Layer 8 of a small transformer language model trained on English Wikipedia (12 layers, counted from 0, width 128). Numbers have three digits each and are written without spaces.
A neuron's activation on a vector x is squared ReLU(weights . x + bias), where the dot is the dot product.

Input weights of the MLP neurons that the questions are about. A number n stands for (n - 500) times 0.00091.
n14 (bias -0.095): 496504405611747500212724465562472439389371731608477512617196368394519583715805380395504437485276492527603511483450290512682464488641449512480594477344229504475597621530787339365922347454349556441199467520357483487401403427449653811508530572409476531326173394521702611576653538461411306560670355345400527434573713469621587468535293635492586508605558466460504550535462426554751445475586
n21 (bias -0.058): 442711533612497404473788585643431479531347479288527569548563399524534656536574425532522572441544303661320567547365335476364507610701600631374478443396412193345348538671475617240482408553486398243395555462467544470503667625651415597645460385439538551602410532672368464664455559340571399631490477519544503473625805537477431325448659500685609477560449440288530547466678514429273458355694
n55 (bias -0.080): 476562422665541198513569620481427586593524397462519514565534385338449672508229485472426451479486516425366447589529435248473497546561636565489445610442589530509681419614530373481598656678525301416541563391491566405556344465543442372545484415644413569460448483417489424626416484446693541554503582492598420340532423532589484420508419683508453508489549492537633558460464540481586528583511
n80 (bias -0.155): 520508563763597646536647580716508671500426331557367541496535492673245438500530685504589561760226332404610323371424491447580496310400833589372571594418238525373339684583526666300504683430471706496349534749261227460451512556488595812662453504424390635659419441557304424303472210596448527608519404200409508664699608376466329397589678455654581329512378348320460661492678665440593489389356
n120 (bias -0.070): 401620753500450516473587542580608433407414481671707578469489797458356622580453538567589315467321481423504324668352513546447214285388415566465472395403418574649305599757341631465664607552524496467308447664521342657568473786400520492425574586496655318485666285404341649339292577603342248434604467460545435667701599367478550476554645321725629574440407303161500429292445657679547658707534
n205 (bias -0.066): 543306430669317425590428345610310506509523622552448573488562544453437629599716787333755436514556488546585364540514408462477601477415576523482570339594515462427428656541303437491587320418560357497553354639462602326440459443544611652443576467519424477425526560538456509659453288428446472628590530489523494437552458627448652491506403553432550466539619401443457423529732521517343508506379
n224 (bias -0.133): 631447761638446503433480530500425476599572581554433388423444328551790533385519530593489507419486573416457319428404496453330552476455534656600597595447561370660369580547410559388694462454654669449510399480500614373560493353691483469414334284556738547473530469408476546451696649517569529230318235684434507607656709400348405380459344698513351519472427448527669549503539320580571390745420
n261 (bias -0.106): 356427674642474460455279336411642546474438538302532458350553477599706602488617496655476564426422487717435562367589524648586477734399497622428426562328476529527459605396562516623268691357543529606448411653317541404647395384503606387469444379550539547601481487364445513625645482576438506687522518286513465383541390551536594487384697367585798497334494655419633463456500339360429464497465
n264 (bias -0.214): 213149364470389312705468618631682313742524751535521301484256383455414524282330505555674401555356643447404476741508329570569387591444629562517668616360588780435580402513689512379645436364466365399464584400549191232461414768512483554556496395833591480598289615540442689504574366361553747492627422287693606353476531496492417622297340521347512575347450635279439564630804487500799458613508
n279 (bias -0.171): 542500386560656488753601650666397535677548363561568469247404515553477724504518612520460645613331451508386596585586533771466248568560496569345373053592548442288295530570305660558528324485626616694442439465443608710664432458549551355426434639858423444616340500483492429552508555270426385536551360575455444508646558496550492248588627496307435379304404555344410607586456834413241354516395
n287 (bias -0.202): 462321276863550452600616587383517431538300412775684572412582402496384601238279679647567644403326458601557434384400399369196251660604661610487387725357630658637600350405608381368343409541566552556460320679278411672681600508483517644438415354584547504496686413298581447561365633554559656255524452456586608641628416754405432659703486525471822496591467663192239541529516575250129539336325
n310 (bias -0.087): 500584694555777348472417517556683562500374591420472620374476543581410348483240431450274620601574503395074346377455485408448475644567496525468539633384489432684511479678641507245650475432631446440601530557492415624454392813510735683552520536543475490320567558343369496435493342402348597701514483431514642379483463378599521690426379496479483443616588561456393691424561313590585431755434
n316 (bias -0.124): 388303316614546620615626618435675480849421496500527309716444697836423485635442775337275605500488592585669666574393534753366303543257586570456507436338632669492325608479465526625393400485540468295389310437612406491373519176485389508394593465474672485473403528572437581590473659477421493570578438569406374607664563301413601303461658234443537600708423324403340361630722484431351587671339
n318 (bias -0.110): 336623503590520636628565383461556561533567635525684613438206641563379688649586543642472586544570549533449442374341248358552638306222477487453366586381735413465283664407461429513641398567562688463298275507521570369546565466490361454690293544679633672568338438342470417548645532353386547566443497506568448575500428591519513587483301457465478601605520446410455599614475676526348537556392
n334 (bias -0.058): 503373515503454440591578440637405427398467524404405624344405519604433343564368349459442506600568467329435697487521406580442584436510488482497324482351516730523635515401610395673742374643389588433526471475335659581520323469402509540710473528707441379573623481497655673515506529597536730556533610630686363512524477570374407431472503429386415580228396503588443524418585529421507537694403
n344 (bias -0.142): 576829711488779461261583496621634591407407405482519558496537519336579452482790521547520431570306496572574678496530388500402527466474562489621708481526374461352241269558612481469813445652405406514445639717656673184332447433511661465515434449365242534557343401642361711321270452454153620493404471586530455394477292477575419403446258650776463456571467714448474481609445600534702404637439
n367 (bias -0.107): 599435486644589443474453540625526405519557651458577668541385620267262272566573589451320381528429416739421428512489512433419692766587526600595469417550307594640500467424351496545476401306523602598699346905440586394569397445552690273511257466529612577306515607379399774507674429643424546398543479396757383310460532606406429564255687205439475418588535511470525457551454721394304497718500
n384 (bias -0.060): 494410494552587294620429563497578554471719731385555669557514576451451467361419415384451358358613403526587573359435557541577550607338570543456521377503537406515624494463368486302620402643464441399561562623494454564435500487592458448466483418462523483546419359409666729618549486563272577489486451440472431451358517437470541300390512663576519325423445709437534638440517497549449527780592
n402 (bias -0.149): 618362455492435863582500447543536400678347418687364348657424529575387676388436488386803565683565560386622455409546430640351730522617597496540410406416310402515365365450572549449683430354634511480662439409600640164416489497439452583367414412424283557645453652367558552657619383639415582521621439436584440419489640418446381478270477522377672541763382282615387497641644669635614614481347
n408 (bias -0.121): 488381427462742451673375426806572574532385646722322392571373960441849676444496344524312667569513496685654365407547543540406395651482524432374441535404361528400282579825500504292631406558335629462587627608232626535433488541532643560450240456491508512477699615172356417434444470508376541515385278548442618445640458230500488266619564652426546291455507305301629465520561504484400615554747
n413 (bias -0.083): 600520390527412517455558487362559343405708338457335487390557407601635343448460404370322526456452596380513551331564294438449493734588435764347458563475497576565455458461432554592611503465638367577357542507559514432372474548584660347662403530356225615439432695397576517522337413506363546565619278476757651487666500574567458699582615589646537566684604601489474393308531466429589597336532
n452 (bias -0.070): 323714276493534416519445497559513342535506416636575494444382306659299584432597619385358516461417537640445664497475377409410758434595629525459509409597527373507352708399677448443590481573338427394584697547523573641409618561553641462549500455365670549435393461374506432479519643593365660539455414547637404361540396617298481306641490368445500461497503624618432609435593510559373532655373
n466 (bias -0.093): 439328572807509558427594714319487303482289530521613509561513699326358693455630500973651561283666603418314948426487396238603194600559627422420673403259639421317523530444345211373634402492559536290621296526407656548366509544677545552372429403418338560526587369666395482644670375483336339400571706561373263539603479483622749416469481307504666228527455719545410479783771409590462597491478
n501 (bias -0.111): 601598432603696605516685485244480730219397594400461437566515428402376636285687718492463351519230651547641248592272410646566520410478693473604453595218537572471226403424482446619358488500646400459489567310576554124595337496547556634527334584348587388631547386462421549687378429504487515657303463718607628736535642310606709340343298306714650410480449553675411694566410500500612529612504
n505 (bias -0.149): 652616579547601384626537636371702446508518355408318492307587580753305629732556659393634530618366412355529446548588667485522664638693583466374486370518445470382375537605524427135639723348481698338396631636488626521528304441507408290566514530426256515526391581577263776580332257441343507546687475682416548459588354415626376413627512598598475425388419446308493689489496781415484395492360

Each question shows a token from some text and the vector x that enters the MLP there. A number n stands for (n - 500) times 0.012.

"unc": 334526587492537405664558504574454527365458336532432406552439410473466480514479314440551550538573407485715536512470692575403432507518455375394524407430467478525487437346605651585478608521549589602607627423651532623349602403347348448564471491352564497541532473433495423525667537501596605465592644560510459591450556569462533537561462402406585427566537520590422415405501500562433388454474
Which two neurons fire most, strongest first? n402, n452

" R": 388538590534321425540521262530474495459353468506516462518434559396506526692453329489456434545582503625526468515535810538407484448443523417427455572542425461533615404389450499370495396577512556544558564398589506460459479380462468496598454518392480574509680526411470322489681545596553503515605669508515490541522431474584516523477668603516442673417582522599420425497451536494526383391600
The most active neuron and its activation: n408, at about 0.35

"ha": 450533487430440415558423658684336575491543253476370432537556605339492397450418540497525378440511285535586503306544710652415389389557467325536416443459524538523457481455470587535546505457389621619667584487664389483557485612439443518420588534439604577612541614561515481593483424411607561470675586440463545534496475523529477450565513482576426406506515514501473467536446467534503443580527
Which two neurons fire most, strongest first? n279, n80

"Bar": 502551495440473404476538411475598513498432394495554513380462556384558540590587535599610497375581335517571405634549808404429485400456450423525484475513469473513637436280426556485400562408449560612562537414637500582595454406488346435519569468459503431555543493621392442526528428565582521557530616644459409509504549475542503451560459510523552597400537370683549343372482505669573310410599
Which of these neurons fires most? n505

"\n": 499576622497377515494535383398457482662402426467514493437542588494439543540479572383505394370590485592325387400485610497396445465503483402463671422488499629646550617370416500408521538613379656530488638442629420521451548554581612438433503525339522486513501450490645331445456532524568683491488496504420461516515524516518434527499407560557432462499791572579499399421462523754485470454431
Which two neurons fire most, strongest first? n452, n310

"he": 439447532407518344533457617602305531549345327366298388526434369377503503430496563412467426528545384647640588454533629592519526340558400371554312532374454526640510377443623557471565526536566620531638590488655437466506613502371385476477489537448581585582472617460514513585576528537615499455601499403484547613473551494535495445574444585575545365572478457506406443507502492625537457585528
Which of these neurons fires most? n402

" Star": 421520570458429551518505436395558619522489589316541443497477555459510461459528379468479475485529403634467458570495753473327451410457542446397545591513473515520566461426502507572445499447452546512613633406575465547513599316486565390521563518375587547415485533534613474504513463529689643458565600600403322605501459483560525344515433495496668641322571305732512372372479498615518464425508
The three highest activations, in order: n316, n261, n334

" (": 467538689434507421538587519547420560546525444398446479533512445508536583459496535524415372411512620570416411533681526615401418473420390338417546476430487551491503519425413604587476541586413503660566657317581376444485606433546520396476503646430539493571448615524632428530457444327473581505646653548575460629406497494562388519549533550560346398470716408595508356540483463538396308454554
Which of these neurons fires most? n279

" then": 482661728442505423518487508461441622484533434238613546474550479470485474440402507584440390459559569512506583489605692621374490403393627432433557499365421527566567441512504554392555515601423606502500675449634438482520424336436581455449525454426344531494489535572490301648463543542439542414476624539516482528454415533422551490401490630629540484599615565549475401299479438666497468479458
Which two neurons fire most, strongest first? n344, n384

" the": 389488551491498429473425416484417673527473517317674516498508532350519588572599436454530432609510347526545421572496480553441514432406519343357458522529377475512556492439470425587409461443439531495453608464593585480565462363621481532523680478484437445466569555498523330571518486565596602573552584497388626432429428495526483504480661492609553539485879403461502452451558447728414432410531
The three highest activations, in order: n205, n261, n21

"e": 420522518534478413429460565459361405582492301216389374489406604310513370574529464548471299538514449595437448461462611569405623457607600356390587567568506410564520550510492466449460587606468544433569686445530602517586538471488521445452421728433602470620511582438455334489542538576650564606458443467481452433473451602510514560532462420646463443587609454544464442589524532602489501579561
Which of these neurons fires most? n452

" one": 489501495470489468389477492505490508464421605253560585440601541338418524499483491520538384627514271586562370570478602509350451501479583449388416636476509584619489483469523619417502470581613525389496641473576461506650510355523584467537579503350497538560459477605586448313482394651628538379566575552517475599465431575467573604523583577624504516353624434605483367374500447573526376434367
Which of these neurons fires most? n120

"-": 440680564543441503518430537364476606504456462484557496498484576413498623533545441340588466550603441555432409408551484678399540458428517440526549456451483575605522565464467495467381417511339560544512546436749436394489437421613587399609471526497490523633550490520511299449603519470563588525688438450568544455455378528341565494555363500607483546461781484607497396423447493673414357385436
Which of these neurons fires most? n318

" by": 349534626549575436583580591493408474485487446340690506416480599522447421486454450409466346426503534573508460359542720511406519554499543594388614552452408536621563516442377463562488431539333458523550579353527527593493387428542630475514537570407401398417484526514556365426494438573620546559504571592528497554473516511428545473426435495701498549475845397540590368429561421621448476438502
Which of these neurons fires most? n413

"ic": 433491545510401501564565441595426506495548488342483482432534529391583398502409467371492402581518499494510567524426766657427404347483507429459467630487422313569540538508382535514481419549421578533679491468577460539448710300505436433555499493451734564533519727403598363569559383465699466464452496529485444607621511535523422455535551520491457534514644367568497426451541452593452455429543
Which of these neurons fires most? n224

" Os": 478551438508546480450411439433559550571445474453463453346529467491524520536487427527504458394647442474436423532502794637507373490451553409449471546513436596622689421293393419511467526431547575633493597383548390572486491336519539356584663500478530503579532549455483345631501332556561644567568662555573526598392549494471554528474615480560455640287512437530524404408502487611492474365449
The most active neuron and its activation: n261, at about 3.7

":": 389475577563485463507423592503407589457471459415518408464521641386599527549489497340566482377376549559518467371499605541499423492416490522278474524481487519487609592492393493555508405601323581533513626418517517445547440404551582475595472631540465516489564627475518394540569396398606605498507639452456581490502374551584458573493582464712424491446838386603442398376468521688488402440436
Which of these neurons fires most? n205

"T": 580501512463341388599311373586582552472479485509466403468440566363629511653569466504505512439588308510484408642670804503433476451346509347430497576478416549555570446467480509458354381528438566644557571345663463513440530463462427378500546523439490543544523593487390484585558468555576555569530587609471511499407406511464550500628632551538553506404610531548432393410412534614539384416534
The most active neuron and its activation: n408, at about 1.1

" d": 413608649429381437567574516535476516492481487530481375441393515414646489487391414451523417403586427481533434542551721599420387503405551411374551638283515479520586353426551418488423415672541613539634677477611427468392560320455473439504588492516450582416594679501569401426522441517523379555568562525597622510471414552578518614550495426443498580435535534598426518484666487582519358382498
Which of these neurons fires most? n264

"o": 356454624399532595425452440452368517521375324363412497463524397456530501559437410472487484368473494558419562439388643632538390355519585366556485455514433455507647509475325547580596430568401640328600609408486490548463603449607524546532491603476583530494531709499542470534505423492515601373565450409500581549524440653707396501612449370536553486545633411534495436490592539664554520440619
Which of these neurons fires most? n466

" including": 371615569585475358450495531493449558479426358221537491439496611384499452498498417454441472459563561555438402503523739542379474524517635447405508523469457553583570524612458464481386390490336583547490512473587595578594453378565530448558532470422510455624562511483450433483463329467536615590537590546540476490334413702480551601456542565554481463520815526589559427414455501675432475422451
Which of these neurons fires most? n55

",": 408492536509466457430491405522425519490452433407659494429521673307433393667431465342609375454548527493497448545509628572480441452511587550523613554535452645580575545498519513390397509639320621587500533442574441489592461554619616414586640526430477376420461560503570303440490604501538610384464386469436449472577484531508491552463497535581503399440821457545588396410501497656422398466460
The most active neuron and its activation: n120, at about 1.6

" The": 434564586521369492532390396516386674471543516386582465421508573448577497653530497361577452492499323606513431564591653510334522416530548419396465585535412569523558475437532375597422385540453565533486635465577513446506484296586406594538557495423425503466624543547442417475541436485546484536614571419430528480493461464467513521490530518507484595484916431458488419331524518690503392488567
Which of these neurons fires most? n205

" no": 530559697429437419602619491520445533513459414315493479402516637417450458456505519417544314653406409532508324600601634605349449486409582374487500578444482512531532537470527526435394485619447540495488506441645480503561467474489601517626624487534430624630546495526509286452486412524587553499516581530560600514425473424389647495521576480497580386416565419579329470465636421634614410279520
The most active neuron and its activation: n80, at about 5.7

"27": 507558603454523456443482396478560513447490443435671543457507576494439505500484498363522390401521285642315449473544587597403348386417389555491663487499447629544506620508430603449474384587461554435527567458683379615471541446542678426606500591405389521613564484499453350369488564554541529513515489540497370614494489481513481428567437501493455587416612497648533332433467565795574529455506
Which of these neurons fires most? n120

" which": 398645553427524351572528563485478526517519431201606598479455672374449454503463464466533483395474445500542459586568694545432467473541560367401546576489391455512558551506463522485535481609452590457483604520627554565610517255615593384450590381321427485432374597530526526527517332538528615528534504569476408536435423444459405564499540648548506463483759482580484472391488460652474490402525
Which of these neurons fires most? n505

"C": 470465647468345324591588325511483581511423468433565490502546516388516605624612370517592600452486416512292462542455773530497614495362503413405539449476384466504450522453549510475415402524431568582546622396607494540486562343488555436619503461535506611486475579499462363502603492600587558472504589600465451524359500535440542446549539616518416583401595503614446355411459490729449390391615
Which two neurons fire most, strongest first? n21, n261

" Car": 462602505434415455504533522556627492569407355539440401450431458301629513504467424457562358408445369516582561493430787551531441448453527436499445554451513549627698408310541475477457381575426505543440550396522379447428544388403426552523635563479565557558519608571543393510612443433553547463594659521475435452414569566522543548726545565407493542350482564623549378454527512535663410434612
Which of these neurons fires most? n264

" Sal": 519694496499547375486521407568529586526420479493395487346397533460568403647514381460594516561557432397553468502469800584545418473472609429469443513562503446607652501316430510417443560449478575610466517324635547435486556397459437477490508590439449384529584569408489314521679435626691488459557714502505485459445405490516524579585522495490536518361484504568474379431551592490528440329554
Which of these neurons fires most? n334

"rig": 495571472433615491485533363443482493520429357526464487465360420491521521630371368401443500525509436465515533450453570657475395300454555354395488524564311345503703495391533623485521543473416621450544626391591631655417579378516525671442476588541611562458575623464533410500549480514554510479398499588465526559554486540637465525526440459460577524660555413599505326458551507710406466412631
The three highest activations, in order: n14, n408, n402

"an": 533547495416556420594517470628525529472356416504440520398450465578516427612533257509606377485565338521543525499494754528330412470421437414460433552409394407492605407420582685550449529485484461427566506444621503553397508465321392432593504427395691506541582648616560471522450439478514464421569549457472432549512502629557555592599428494533600456475623408603512361576623566660565381463539
The three highest activations, in order: n21, n334, n402

"en": 353483394483630504437489377626475532526377595453422558373405515512527467487448461357453572478573459552444445548485662647439418372431447379487390692517516555571658427547529450476573510476552631418578536516589509518438584208495503414517442548457547582418406613614524482377475435487517602459523516453454568632566534566624652484504549551508531427495747412631457401438472325654483514427470
Which of these neurons fires most? n408

" and": 452539599515539367537561555464320495523500410287613561394567611388472487482420494450509367377504679468489511445510540602567495519534627440466576565461380486509527622483435462477580431547385631529499633367606491543548511431524564437586698470360434483485360687498452313608491364596527547409571477451335490490455504545466486597503531569587531563497786453452553430485526343612440457424534
Which two neurons fire most, strongest first? n413, n55

"ps": 412567565432470491453487520472488471504545491433446452482379381510490505499437561402482453525419589563557547543619733610480450288503596367354427530397524532521433505465575520583422505572444566469595702562571361629378649451508384571498408502391537573550589634525552371557562441541552523592548526651426427608536472522566558459492406394651337420563653429584436233413505504612416403473504
The three highest activations, in order: n316, n452, n501

" music": 409545508485502529580572462518397427603506424191453477449501504392698472530538478430465354494628386545565558440546620585375530382415531506505526524516459345581695531504508621424290366538451596538567614452534520602520560412510450519356506532467671478614552536448597322531542481588661565514500558579530488626362437472566484427457438513551491527429554417589450432338437561647467477386566
Which of these neurons fires most? n21

" production": 336615590468505469558431481433469410476432516187586556450534558360463403550407404411569342518543387512551489585547585535449510427585512453509511573540471363500723455441375538545399477464420577643606567520563559494592494361514537436563510508385630487590460560447484495411656501608582646446457569456500325563417450531495443473504588575503464683513584518629465416302493483691514434497578
The most active neuron and its activation: n367, at about 3.4

" was": 543618605540508240520498534449380622551481520276485487545520560359492626501486488500412431405525553535509485401471611614499417499512637388314521616423504557487482583389411490554511594500485526566549645348618444320546420438479445530582532567394465467410501588479467280498521358563571606492493629557492458645423521616537589519367427535634507466553719486595478538396429480529509368549481
The most active neuron and its activation: n501, at about 16

"s": 462512538489388467496433511634602447556410456470428369512528554316440443447409497399485378594552368415644561399491723645448482414478484422527497537433591595638635307472564568481459494495528536551545546326588381499402414589501443472406588465460519560561454736432564462574536321428594632440522654530459574439393526505522521624458414391473503427510624578563463494527570381640669548500453
The most active neuron and its activation: n264, at about 15

"ics": 435438469530480489542612451472335415442605587454474524433446486346514516568457455401537511556337472496464588526520460592399489345577579243537457488501504304595702504514343522563556412562312609574723654483592432550445572415493374415526490495417673558551438650500477350550485444498553453524543564540481364636527427487616504529437682504642512509472591483533512383486510552537506450464603
The most active neuron and its activation: n21, at about 0.59

"ography": 437539590456443423507476593430497371484459422422572512481481496419553347485475360491633383578364504420497503467486524482390555454544370503482608437505455482626635581610451516518524488491492600523581594464674470567562534335641512350536556544576745478473505393397468395473522447512610599415618469515463413546565390566488568505362549588599377591432671467636268534420418490722490397466591
The most active neuron and its activation: n224, at about 2.5